Layer 3 of a small transformer language model trained on English Wikipedia (11 layers, counted from 0, width 128). Numbers have three digits each and are written without spaces.
A neuron's activation on a vector x is GELU(weights . x + bias), where the dot is the dot product.

Input weights of the MLP neurons that the questions are about. A number n stands for (n - 500) times 0.0017.
n3 (bias -0.069): 634319531496666580556769216564372473692567663749474607688581467149564461568606627484523254550374278420394334546515304513326361536453688464351373417434431315651275504642480693658453400450799322229407465464364520708435645649463421401609814556467567580591472489383398758456393556603485492395450396298461395619432636705513567594388520512212508422454598593605441602436609253651400532465333
n54 (bias -0.075): 696711727500712545609393505480396837536787432736329324433720265270550581399280701515855299170534371480769457375695792295298579609542420439424213408719381541346404445763610510662582140577868481267757416420567495560556602534407323423612655520650380455638669667325322169294520619720609594219447595436343445610401358625511700238385456269471560607510357424461791588570349088505396656371416
n56 (bias -0.067): 680460400565444452775664500633669125588290405482558615483487610418608572723365389566589543500548521469517350702350551730381407478671366311410637524578572660442430380312262530912431466333496715739523487829528366482745550566300241220429392540570369446531487568578241429365450500518419584582487482199368231757529426533576169609375553667409536357398427608231495465601796891556630666327230
n80 (bias -0.060): 560544487812614468656745389600395500431715572289443809441517549357421528393581563638479693596388358491562327622594458707478596279653496120458335695568183361535440517366430626598492694471177340726287491434680316740349573702697504653258566496655835439301374617513451444708639405334408586334559540148431491630644737614607414443088500427696372440432540597372393402591466548606591518474296
n91 (bias -0.052): 808438490183361282597280464495613595371865395576548643544283853554552389484575564333680357815561412643476619441524189316414678495402372180564617444806191474848476387638732589448630426406709366235776505515728094603411404520332712098755707350527392588454341672731222688474658464431598307435672397467692242485413297554418274591464587611395237370457867406705729691602560198550398350518693
n145 (bias -0.048): 549122245629645237347373576450475643396714439759214500755668227552433563433410496553457396344714257645401516697570588833397525661442608417552554704537615594517347429588496416386536604552402500388572607488234487575403632512609562376707479563552483446681330452630691351298598508419413641152396458420594462344508496452735451637417351541630592395794645369277403639602467591431431265417628
n148 (bias -0.142): 632614427390427511613410530274395455456368251579199446460661190472826477469566658471604423564703255320584593472602561646446513517603466617456521610627697686441628504560555634496745670593174358584274550093513622563363594599657554379709492619474500336795622604484243563220457229318592547459363479464653547480385662583276496386534242628410644549566242470590549570456282571610618627420508
n164 (bias -0.060): 565558282385215648522248809408504932477597449726463524572318337504611652669241241435408547424600618570316373368644445691382544561176553510804509380487454663513415623213353189446461755207212555592710248522532712575558529500562396855703411536551519323404667327664617421487554474604448500410686469429565527551583658431571418343619741639487456401528338375526477591687513434329560584386609
n187 (bias -0.063): 377535538259375411338640683372329588630568333458480514294389385703660440349504612335435417401738545735361645421452438613462671440628745414545483528504615447341492457735539496548379492434663695282687487642225866337548360470742572730456357426272387759487410364492180666565703466894367512567669608334424400396472496549500353318384781352416621688513641813420290319484702466471482431537355
n210 (bias -0.076): 673345256742619651666334540408509565569468436687361599745416518458633719542539246370525403420735336728471415487586466444308574701444196745319404538294525514601557368525336415509530568487308606640375565289668416535545553720409708373579597700495348531286772656272725504318333723550380715299492447358418367356176350587650457496447539344389239641290446348650542849313543614628587695614631
n244 (bias -0.085): 480559472788412305475728542541260512613509246242442513305627308712554585584638624553520636472525409331535488392205532636451422640769471297409570568399349504405301624667563432534431660460308504657429336471273575753593546239516660735547442366586548258422554302699517731479581459436436262637333567380606625500625477652460618835275381635318533395422254563431645577390593409585742350443512
n246 (bias -0.039): 655337508314213524396674558287387444578418555595451481701508419382425590561324370487616353236375454526632235597427744633431621409639373617734526809624579455578363592722553462314742378698318399669358926387446544290362472517373616378607465363386587588608352558500683448262280309666500837453425513425431531500582693687840701480329513741462474296377701650632407436554355544356659619334639
n253 (bias -0.060): 530420581427493579391597561421542481361504437661486581413671348511412570476749569407579518340410703655292463441557500500297428500347633272460605471452601469496357640362740504881699580566364588383550448519531173712851546474358489523557588523338333466361394569767550304519566222625372518459595622537481511646454329389456430603591534773356351673279709485574428292511574530408583416428508
n258 (bias -0.058): 558768500268178561471500474684513463306690443488633346710484439528623705594347427284500492472679613647616423569449536407646697533513424232536563436422516539349558201581441350504459557707308769668350629740178694551371461500457625491433598619487615322483428311335711772675478370461262397541634237473463449614552461694572178365521835371348292648482427385599545702508525424733575525362559
n274 (bias -0.085): 441589352542465449361374464715157449563517585405675479236458726330468452462618523468462800347449615432329423481496508601536667436398580193764587317273538484572489392684850438679500508469511527464249492516521528292585403567672543405376480815471718219619432615379476440399603381191573556500392661517457395558640320412598664387616484429718383605612533731527330426368445536713379709535464
n292 (bias -0.067): 692622572815648504537633358375375505627354351656673630580531586442561364867582706491770482339679678528328433572252388731546370625530658770522713718568665333305393658527341657443120567513403824356415491519505463500689613505504353625504444481553427444505379117523201505411576431447619491903402458420312298706548247373684345504187306587382430432708147349174495532579737365599558528476403
n294 (bias -0.018): 381332736122322394451624436419267500622434120544567326638370255132686456582504448620423106435251500585504608526546548443429482732409558590461531402627573163729309325616554595495548535409385278496660553540519608487628429407458473732559582641791476473433442500421573723755205679454578547609444554543571740483470587434514487669387687624802206719537601459430428601445395608858223582318647
n301 (bias -0.039): 485358500611694460389564372452663595593555511309545707600432572514384532639562407548758536411405614441384521565389661594202411563551522459578839573682457401585534325493653421421460364446384478581526559552443422437617649460413460454713392403601379422390697656387580854545298408194432493402543623348339642475374620585571558357358286691666317547485454425478236336560380544446585590317662
n308 (bias -0.052): 474487580672450575452478429452387223632450382517658644621746496328421397658402450367756584517517517522467496504232784592212379487454322452508496595559467375834472500542504735460542412542479420695183277556590356522447601538561466159276334623536619456526799537249713703610090465442552619508513649369457552479381656595778517394391362243623465432491340447437251764746814591538382780387362
n343 (bias -0.088): 550313578297744500391487496311550595703416463438453545439581509601462245549665403371660536330612577471620463419461496442471672492428306284536412651619669652198341302694759240564488431346604488492295666618713466492440386256524741839445479224267558783379197601496668479717465579665623520541694712695475326472460496707531562634593667778360632443509461457397361356687438563300456271576487
n378 (bias -0.034): 378343703607431484725505302443544474904291427434380510538491523355411313562491381570778372253675699544378526393716513491408108526755527624415570514660720413558369292526482616351427641487555388394482399314637322638446678348662461537492326701606537429465562352413604557635341548276674638517734656643382446970408635495467365446460438408284496755205359325496429504345747668715287741343430
n408 (bias -0.117): 604645533508749381370586663513576653562518471604614545334423444427385527495326394729673561342370447428163423590354516611559744475396369561459399638310621596259192530585543537526385223659672590365581375483216513470698717737627767500476560406487384330483318605603362597350626206696481384669537640268696300508540636500532396575670374792751551475359353641603289206580591559418509329540483
n409 (bias -0.090): 641500492399479327587473562574483513591354310457524383538329411643439415579504496221583341709633454496360542340349341252569790587342944558496738543543596554483396565638425630699284584471380504595231788226298487443465480586708620563565491351318454671440604492543460401738603418567508529225513443495500241471533636227435521230583902500415588542541375187903528594734466556720305640406439
n413 (bias -0.081): 467420270436255485483445622587388671722509544648349273540792423444475581061231544541540348392648309446614733609574316395393541798690284588619467192524313513388488621683580540627443568628401339446449730417354496633365457230640369667406622487522439663541546504541394504626444533607492563419560387652328613436590634522367406352563335496686856889690406685455412488598476380456396366518566
n418 (bias -0.098): 407582391425309457534539696325333374666252621581440509516599412454387454500563471530598529537644504500292268301596450595449513342454087663459547622353615544642115736587517575766396558616366504598500398650482638638649660259516419349577361673639342396517474389286640496361363496659798192688570578588648392512626464684546340766724730390307721517536381530575349702431206419304643305504462
n421 (bias -0.099): 428328235415326676374699456229578424597036812519586437397579665697603326661658561490371158533404388311518237420523472700669413713707408440616534664433630480617554690290774495347845312266306491607549476534756529354634645505422519359884480358515418471539257588738455457382545601710091491509313539312428931486482518673526571582466481462372647727490485401197598581647481665155637490332713
n426 (bias -0.066): 561488791320365521550488547492554607789573440492442654563664664504594525483408253634485377612504548271504567481351343287550481647396488530664411377534374396271156648899351515654451538511474312515634627722275586453397232508660320640409343457662729387612585429439611461528592396440599592470373379387481386493518493362595447635578458442337543451812560800322455546383549469651476414450554
n427 (bias -0.080): 466325618361483417431261544703569764627495458320512397417529424517553735379265387509521441296479521418582915303443333266599548642662609655654474509317596522157452496683662445602623550663471500574676689570487474417177419282484680778635601395505742605715240305428367595588491370397318598229408443603637277647619324295472687524587345513580767635523335707335403428668288608508314544335483
n446 (bias -0.112): 466465585563386302670603331522561603523601228573378570383580365449222495621170311504670605525690772705384614361132588523669530574170203661391448757393483729749452496395535458193406466690529648661540642504414469531442345345623578649463923434459560439548504454500402235465379478518209274504576641472379637395785335628379564529390591604312456577559330770555407453409645587521701628579483
n470 (bias -0.102): 549559587309279671518381422227330711415585347469538543203254486223690403495712461389406504513558418603453370357466876519460344629156783545461522696496582551352512419440622608267797418327577683567591385671254536410875672368597558412775482582135406595482653448478440598409685304593422352605288292394819636604653430608529359711347705332426450601491495486592357434636702724548655591461478
n480 (bias -0.020): 441500469636539660376508614380648437672403613667395556515673599492609444539642577706550515431448619588500341446162662623528779329517713706542492386304508525668507420515488372602613213496568698308508508600293552544672676437511441305462609342529517488607364826367291596447364412434533504586531435448294359643466537479551300368383392730324617152275257549402202516519720704594504460347604
n483 (bias -0.103): 674390544491386340360463463419591464633329681706703797339391188574738628495625194482487347788365500618565579790585452850289812374452414480313378381735378584400249491461322504495398649487388294681274383645308614732287555366338451425351413271443548564401600444673625450684393468491413269588404642573706418671380324414374598526477378285659610359561509546199635665526575631615547212782667

Each question shows a token from some text and the vector x that enters the MLP there. A number n stands for (n - 500) times 0.013.

" Right": 296440519635456496544492485574464409323466476532522444481537598511475317536603536448306720416461537569680588606492486395546423541491619658542506319651539606497520593486554521455473381572549595411414458441446498372563440545506507504543428528614598468467391460504504396385532482525608534467427542365389418571493491525573423559507439523423502439569628339649468384520466530458555515702326
Which three neurons fire most, strongest first? n274, n292, n480

" ": 439486415621522483550576472667617456434467461462551431490520437504533444501454514441412594386451572566616704513428445609510441532418554530542515430653547517487656538516386441469453516524559537323436486588408527486507467470429480520829414526519543503545461370525525472425513460581644528475498443460368481345423566577514477565552556475549352383389613375621456352492466503437421501662421
Which two neurons fire most, strongest first? n145, n187

" until": 463456491512484509600608529608600377421483519493548538480491434580483480545455389437467512427354690552615591506451477497599414568438496555494444343608532504427606510361560465350512467503538468511490446559443523508424435530405452502676412556603612422465440436535473428448531578629595408471398551439503452402451466568483423554554464568588537367383507507574478554502409511490393500879513
Which two neurons fire most, strongest first? n483, n446

"ium": 387396475652508561583546488488496517279458513457553483403486493468574503478455529472371585480426486526748594554510554505524465571570614727439410359510482602595503529514562486376491422531526578369379372578512476470513400476277521567524486472506488419469418377333604502437489476642543495499497449428465468433466641504605425592532625580459578539466625420596551519438440483413568579758364
Which neuron fires most, and how strongly? n210, at about 2

"1": 440474404635517528537586528596532451449438486556554428488448407519508487478430489502344665352420492527634649532458450602625479511436558558567514421681534512612573478530532519285621475581495588453442544423479531472518385463374503468737445559548566515540507386506521479358532481584648496453454467386390450412403542577478497608537411534534394374376514348669477408549389514467397501712342
Which two neurons fire most, strongest first? n246, n145

" lived": 438497481657489465556593452566525443294445412506537503434479438536460428494482466555406637552463743645591656475453444425550479501477501594477499430513533537551460483475491460481581472562553486450397486476479541632396464613345445523623533554619519464403439502459482455443570478680699487515445456430368453483453492482450531608511404504579510302455592441647397437441452487388481532818398
Which of these neurons fires most? n446

" covered": 378441496627513525502518520521575420351554517434538406448471460542428456469495402521325557511540711576601655438451429460605472513463520616544535403555516566542543488495527502470556502574599533549397502478445495614495421554368376485669535557540503474368462453526506410440575438544599517477431529478390524382434584511410474552569496464571443559438614460675369474404451449445426498863396
Which of these neurons fires most? n446

"h": 322540529594445627498457584493626497334494514505515324516532401531575370435437560507331614606373540546746535520523552515553483634451455694576537324586508515597591568521629558343458493477496510465374455450494591331454452520456478616647528456627463485482342455507491521463536415604604614436408424412522424515478537556383436470506535589405558483490599354543487343483401536478515452651400
Which three neurons fire most, strongest first? n148, n421, n413

"-": 404487508788502444600529505610604365338477559462503561569466447479552465434405547564560550448423576631689665508477404527511496529391418612466549359586586549463498520443409523381437512552525568545395348625398484399435379455328479469640468568579648424484464311394505495407528429551606493474522445393461509515455577548505478512456575506498573442369591350549489453439505546531491570726525
Which neuron fires most, and how strongly? n56, at about 3.2

" east": 337504522562555468591441494470563445347418470559502405401497526516461606464500552507485567487439639544634630563452411638618440454470569679555543375599465533584574579475618473487459546607499431507395373530491496424434556536314430521655446538591713319386457497459457469444521483682533539478383376481496496467410557556505542524509396517526442457457538441704316411479482545466468564739427
Which of these neurons fires most? n274

" |": 435427438551546498491606546685559424339472415461488472505497463538465386455424457509440623420452439576653652558490498535548447567443503629505522389564563552593612531534509559440386494468512516412395357549522463419483395527382457541542394398605573491422445396403511433477514489454626536518398496398508503486497579528506414527455529474483603422440608418617475492528487480431567583845600
Which of these neurons fires most? n308

" the": 499475459649517542567573436513535374441421571391514370468514416488547487470418475409459537489446615519656651511452477539559470495390626549493465417634417526494535570512443554493575515514586512463425513591492505515435421472388473442632457521554534483492515496439495448456595499592567556489419424483514473467345596526501435539520503492547541365370527389589490414468475502450456488970435
Which neuron fires most, and how strongly? n483, at about 2.4

"r": 385440571766552598656507488547660547312420582428507479529479465530487489433368554541470575426376585477641632521479452535439382521453475570527495480576535416545488445485353586397609493479587543432405486489566483493366270604415538474630423441593693581517480566483553554412571395656674536495545480428478381453453593538358527450467546421580546395410507276578552536495443473516423436633361
Which of these neurons fires most? n80

"age": 420470506583579548596551589482479502326512465441476434532457365439556383339444543571382607483445574683656581511457455532579412559545568648514494296514476572566493587469467507429463490500549572398426438562501501491453508540292507595597426523631599467365366402492519531408539507606587552469418511451464532475500544528549378564527515478488568500497609433542534427484511421352616479805287
Which neuron fires most, and how strongly? n187, at about 1.7

"ing": 395457518618528507567568483573437495250487551422428598451433385492493340331443525556451645541446529628721613467469508548478451551454539606490424358600502587676504572524595560440471471498556540461432417469531434479553312475438421511507357577614558477433410466367554458367548533562575557488365578434439470556532633531493454438517496559536489538511647445632478431468515525407511544764332
Which of these neurons fires most? n80

"W": 408419462641530536634538508476686560360296521457482428416459442559565448512480447411336559535316437551595630468414514523632443527464553631536530294619570601536556615357512541303601572420528516463452366534589576367513442544431509544649495486637595465407421391484509460449495533594625536438396508357478506584467592569541411483615462478407416407544603427526522481538476472409519500655487
Which of these neurons fires most? n421

" —": 431452451628501512584590469601531487349499561460454376491496492506509455456465374452414448434412578577552615510466438557526515591498458591564510405741535488534539454434474483471504477516606450509458441641452506427458443505325414489616396574719590363504498426519497379455606443582666489537458418337353499460399548578491471544577476473590530471490576476592448492530469516456405459834484
Which three neurons fire most, strongest first? n56, n483, n145

"s": 424478440584477583593542418535570479359430542443553428560501382545553393411401452498411550444502566543661571423508481388468439574420578619520538363585579593600465557563559568546489481488526535468404526537586445454476497551397472529556370408717541433385387450469532508475491525570563578467425470307478476502442664495456482424595624560495394558519618324561505462469562509373528517793329
Which of these neurons fires most? n409

" (": 485427409544444498513563532608594378511487565347552442551519503519521422406369452447453565374485525559575651488424476508490478512436497499488549388634601560538602549464473515487466531517520489401431526596505503480464418516264402521750386552613567419438484389469568508486546433637704509492484447424467483384399556497503461545545415504576482465408577482588426468505410556531477502798536
Which neuron fires most, and how strongly? n301, at about 1.2

" season": 472387536634606559634485523519589479436437464344545413496485492556509532439437483500374533333362658431634628526442427572452348552488526644579555406588538508560524524423440487454522574522498557427489541641414544487365487646313467457545472533587673531361548453481520460516511449601627382532383500423434579402428510491458447570522499451631642457526572406648376365399463496411467515761431
Which neuron fires most, and how strongly? n301, at about 1

"ib": 332402459657555653476569496525577389357503570425514519430454441601528416387409466571360536532376605442610603490447445474501507600527534614497531385570576507626571430608484577359631558522460461421420558512520444560505454427369515389654500497555594517594431448313600510392547478698692571400402509407417575499482605534451490553539482575482576463401541233514474373502410491475391552666405
Which of these neurons fires most? n421

" dro": 221469563532554554584542454519584368241498458564517514520572441517444495554455407472496555431425606514509552540400549437516539532490489761546580362556505494437556556462601610482399441559471572407372417504487556507472363436487494572529518518534557475373444308600589440480560540640640641457405545365392382415502555627383380569565551466556577405604606388640517448439420545418561546670456
Which of these neurons fires most? n446

"n": 388377450652553594495628440528637427354476556487431412499468393522435310456417471549437575525393541497617590449493516538504522513496515657552490329597572426655573498578507530438542528612575640483398467643574581460385423560437500457626432389631604436494478407449553544395568486701672511415404572415489491394410632550457464579442505458585552409448532240596549436462402492495409502625302
Which of these neurons fires most? n308

" period": 429509541589462463662561522517558379377443465464509430416503492534465553476464445572377548453511665539642638541595436512461386506499545588566635393509580498552502607549531484447584491524483500355442576547399555526365445634306466518607415456527670461489462349486516519466533418683549388459430451469442507400283516466570416627518575502582586533459494319541460427455430461502474605783424
Which three neurons fire most, strongest first? n427, n258, n187

"w": 473537527729578604528646458535636468241497589495467423439455362502554300484419501587308662623332597536638658479435536554574421501480519586575571424645500467626500449438445457403452594423516538522476486580501528467441443598427474443562444465673569463459409514500532511421543432705720503473417499322314438519575608512433455553511470439506489413469534400589506440486451451478440363610396
Which of these neurons fires most? n80

" R": 422409515679571532636539440536826452413408531337519525534502480499506367413491514503391633449295539530666634506437477545493403529497490499527511338637544488618573375434411515518554529507518569443416500701567480420409420572513465508580501521555567516458494463472540480426561399527666504491412461407454478555461542587476381540489532500576506237481520369685545386440478500514453473623396
Which of these neurons fires most? n56

" Shan": 452470532559493429540550503582623372321400616442456493460582587532444488460447535494322599432363598498700632500410402445525506547512545555475443421577554451554622478522491490376534603391455516407477533690426564571366532512444451643671556478599682516447422530485421434422606522602525643563466412445521479482446552604438404476479382513527528394391549373612414412574386604441372537700337
Which of these neurons fires most? n427

" are": 361462345577535494546563465538520471429435484360552404386483431577470421497466430448404557459409644594661707540492429552528497557461432613522455395612590597493555452428582633505539476519522556391453399489489473534461494568409565449625497475590560423428436466426446470480509438564690455497508459446479436426500568532521484572460560520576420331450516394669560425495446419514476536853512
Which of these neurons fires most? n91

" der": 281503469593494516533589504573550400416453599498653520568437445494377499426399543522445476493381659499675612533528492434611406542505552689543514383545511533432437603563592444422594478583594464401377444632553474498383308511503408630592441448580626409460530368521537481458534455669591503425510409354417427501322625558504437465621536398484571408429610473479508482394467492448572490685484
Which three neurons fire most, strongest first? n426, n427, n413

"9": 414530495629551535549624496605543389484455521506529434500441435558495443448395451471286638336399535500626638578445442591615456536433512516545582417615482518585574468506553403284659469567516535379436505489479584531471445471317480484690507591546559549506491419479526480388496436594669542472421477482398508417388535594536486573592523573511379386360554384569440397558388497406492573709363
Which two neurons fire most, strongest first? n246, n301

"ip": 354445481604598582526499485496631456370425561452533425412416541515464374380367526509438540470488753511764621502373456495586503578549607670462546355602525540555408514477431596376487499506495562500424506537489521475533345328388420504647491496548590555436464373397512486391517469571601508492419614435497458362613625537461438547414552519478660579457576310550470609412515424479476528662406
Which two neurons fire most, strongest first? n446, n292

" line": 466364562486532518606493562450585458385439508450469420442495432452520394370523558483424616434526504631561633558498445529541409537548503765521588232529528542601441559419590545527469510618547580441400458504475507411534590637393490503570464521584656437357434381485577483468532451613612440494421498425490462460483584491455443563444496418508518472526583416667463416408476518414574506794330
Which of these neurons fires most? n418

" not": 419547525503521521594500486492494468438411497384489449411536400514457424537412517435532634352313631600622572557420474454546462596380414613576412382593667495533519516535491495538527407538528517429428492586464499538508408537449468455571420505598651457442455384468564498415673575604683482544523533461385423440360545532557432629507557542534551301427562412597517449568441438363487462772444
Which of these neurons fires most? n343

"4": 340426544650530518576541543512514456470433550595557525515466471524497439454402436510406573426356504616669646481458465482587484566488561617519463297608437524664588520515539484423599416608538546490398474567556454461509385547295477541560439480654662484422498438431518436465478530528718564534439484398493442436387553586489391589485510490511351402425616364519487476538454520388422591717292
Which three neurons fire most, strongest first? n308, n210, n294

" was": 425506415606581376524493514560560415372458479459511545470531404566542453528498375454437497481395680713622635510462436479548515559421445593439465408600527585495546527439594641511454476519520530327422425519493536511447533545402495413621432429660563409433416488452565551451578452611691483477435487382434419455465520526460450560506517563556574310470561408630491415494458528439497533827400
Which of these neurons fires most? n408

"ae": 412389545629511618541572432614543400259533538471478431370476475488526590450531549493399689580491543487828548607457425567582480522557533656427460369618578462546510415601418503487541548471486580421489473578458542494352376474371458546543589531652636482450492424488557425427607370655574501482493438417369409398497592501496393477509524514548471512477533313700479508410400454479397541637338
Which of these neurons fires most? n258

" al": 410643492569556609636569474532669302341546545537539457466476512540386589425424537605416583518403611425608594475390515587512463432532462512499496408594539517561610566393448600446586369567514504398376328592476406539375327489473372504646444498547634467422521480404525470473699426729531516569516413497459422442436646502490467555600423523526621478385524346515452565451498405516455464642453
Which of these neurons fires most? n308

" saying": 426470498571540443583589441522525373408373489536552557484477391540465608403468446526440605421373627541657594467503444463495404524484551620538410391677599592545569563540558474476572470425471568530425572602542574435470421619447367506567394509598611378344469456567526448492516509511559378441452498464427393527431579558505385455649485453520531285389637535646504542414428449439457587794450
Which three neurons fire most, strongest first? n483, n56, n246

" miss": 456436545586592549601550529515611370428414585528552389455484452483461588516426484442444590452391738522469652458355430562470461552435506581563605396557593503519574462479535488518505503576518532433483412511431515614591394471365495565653453553592524510458498420530567410397550427632608523420452577492340497302526531522496336565547485446523612429406585404590370490382505496449431489752352
Which of these neurons fires most? n253

"anded": 435584514531363619506486510526515529377493479452514447524442436509554567459381417466275658561476641645687562468441552476566422579470555561502512384646443476544636534512516478352554429569503488500436419559422548518459464512426425587659540602553527422426457468492482387395590452681546509500404590436427493461431588533472379626425535527570513519420636477638427371457350415508388471799400
Which of these neurons fires most? n470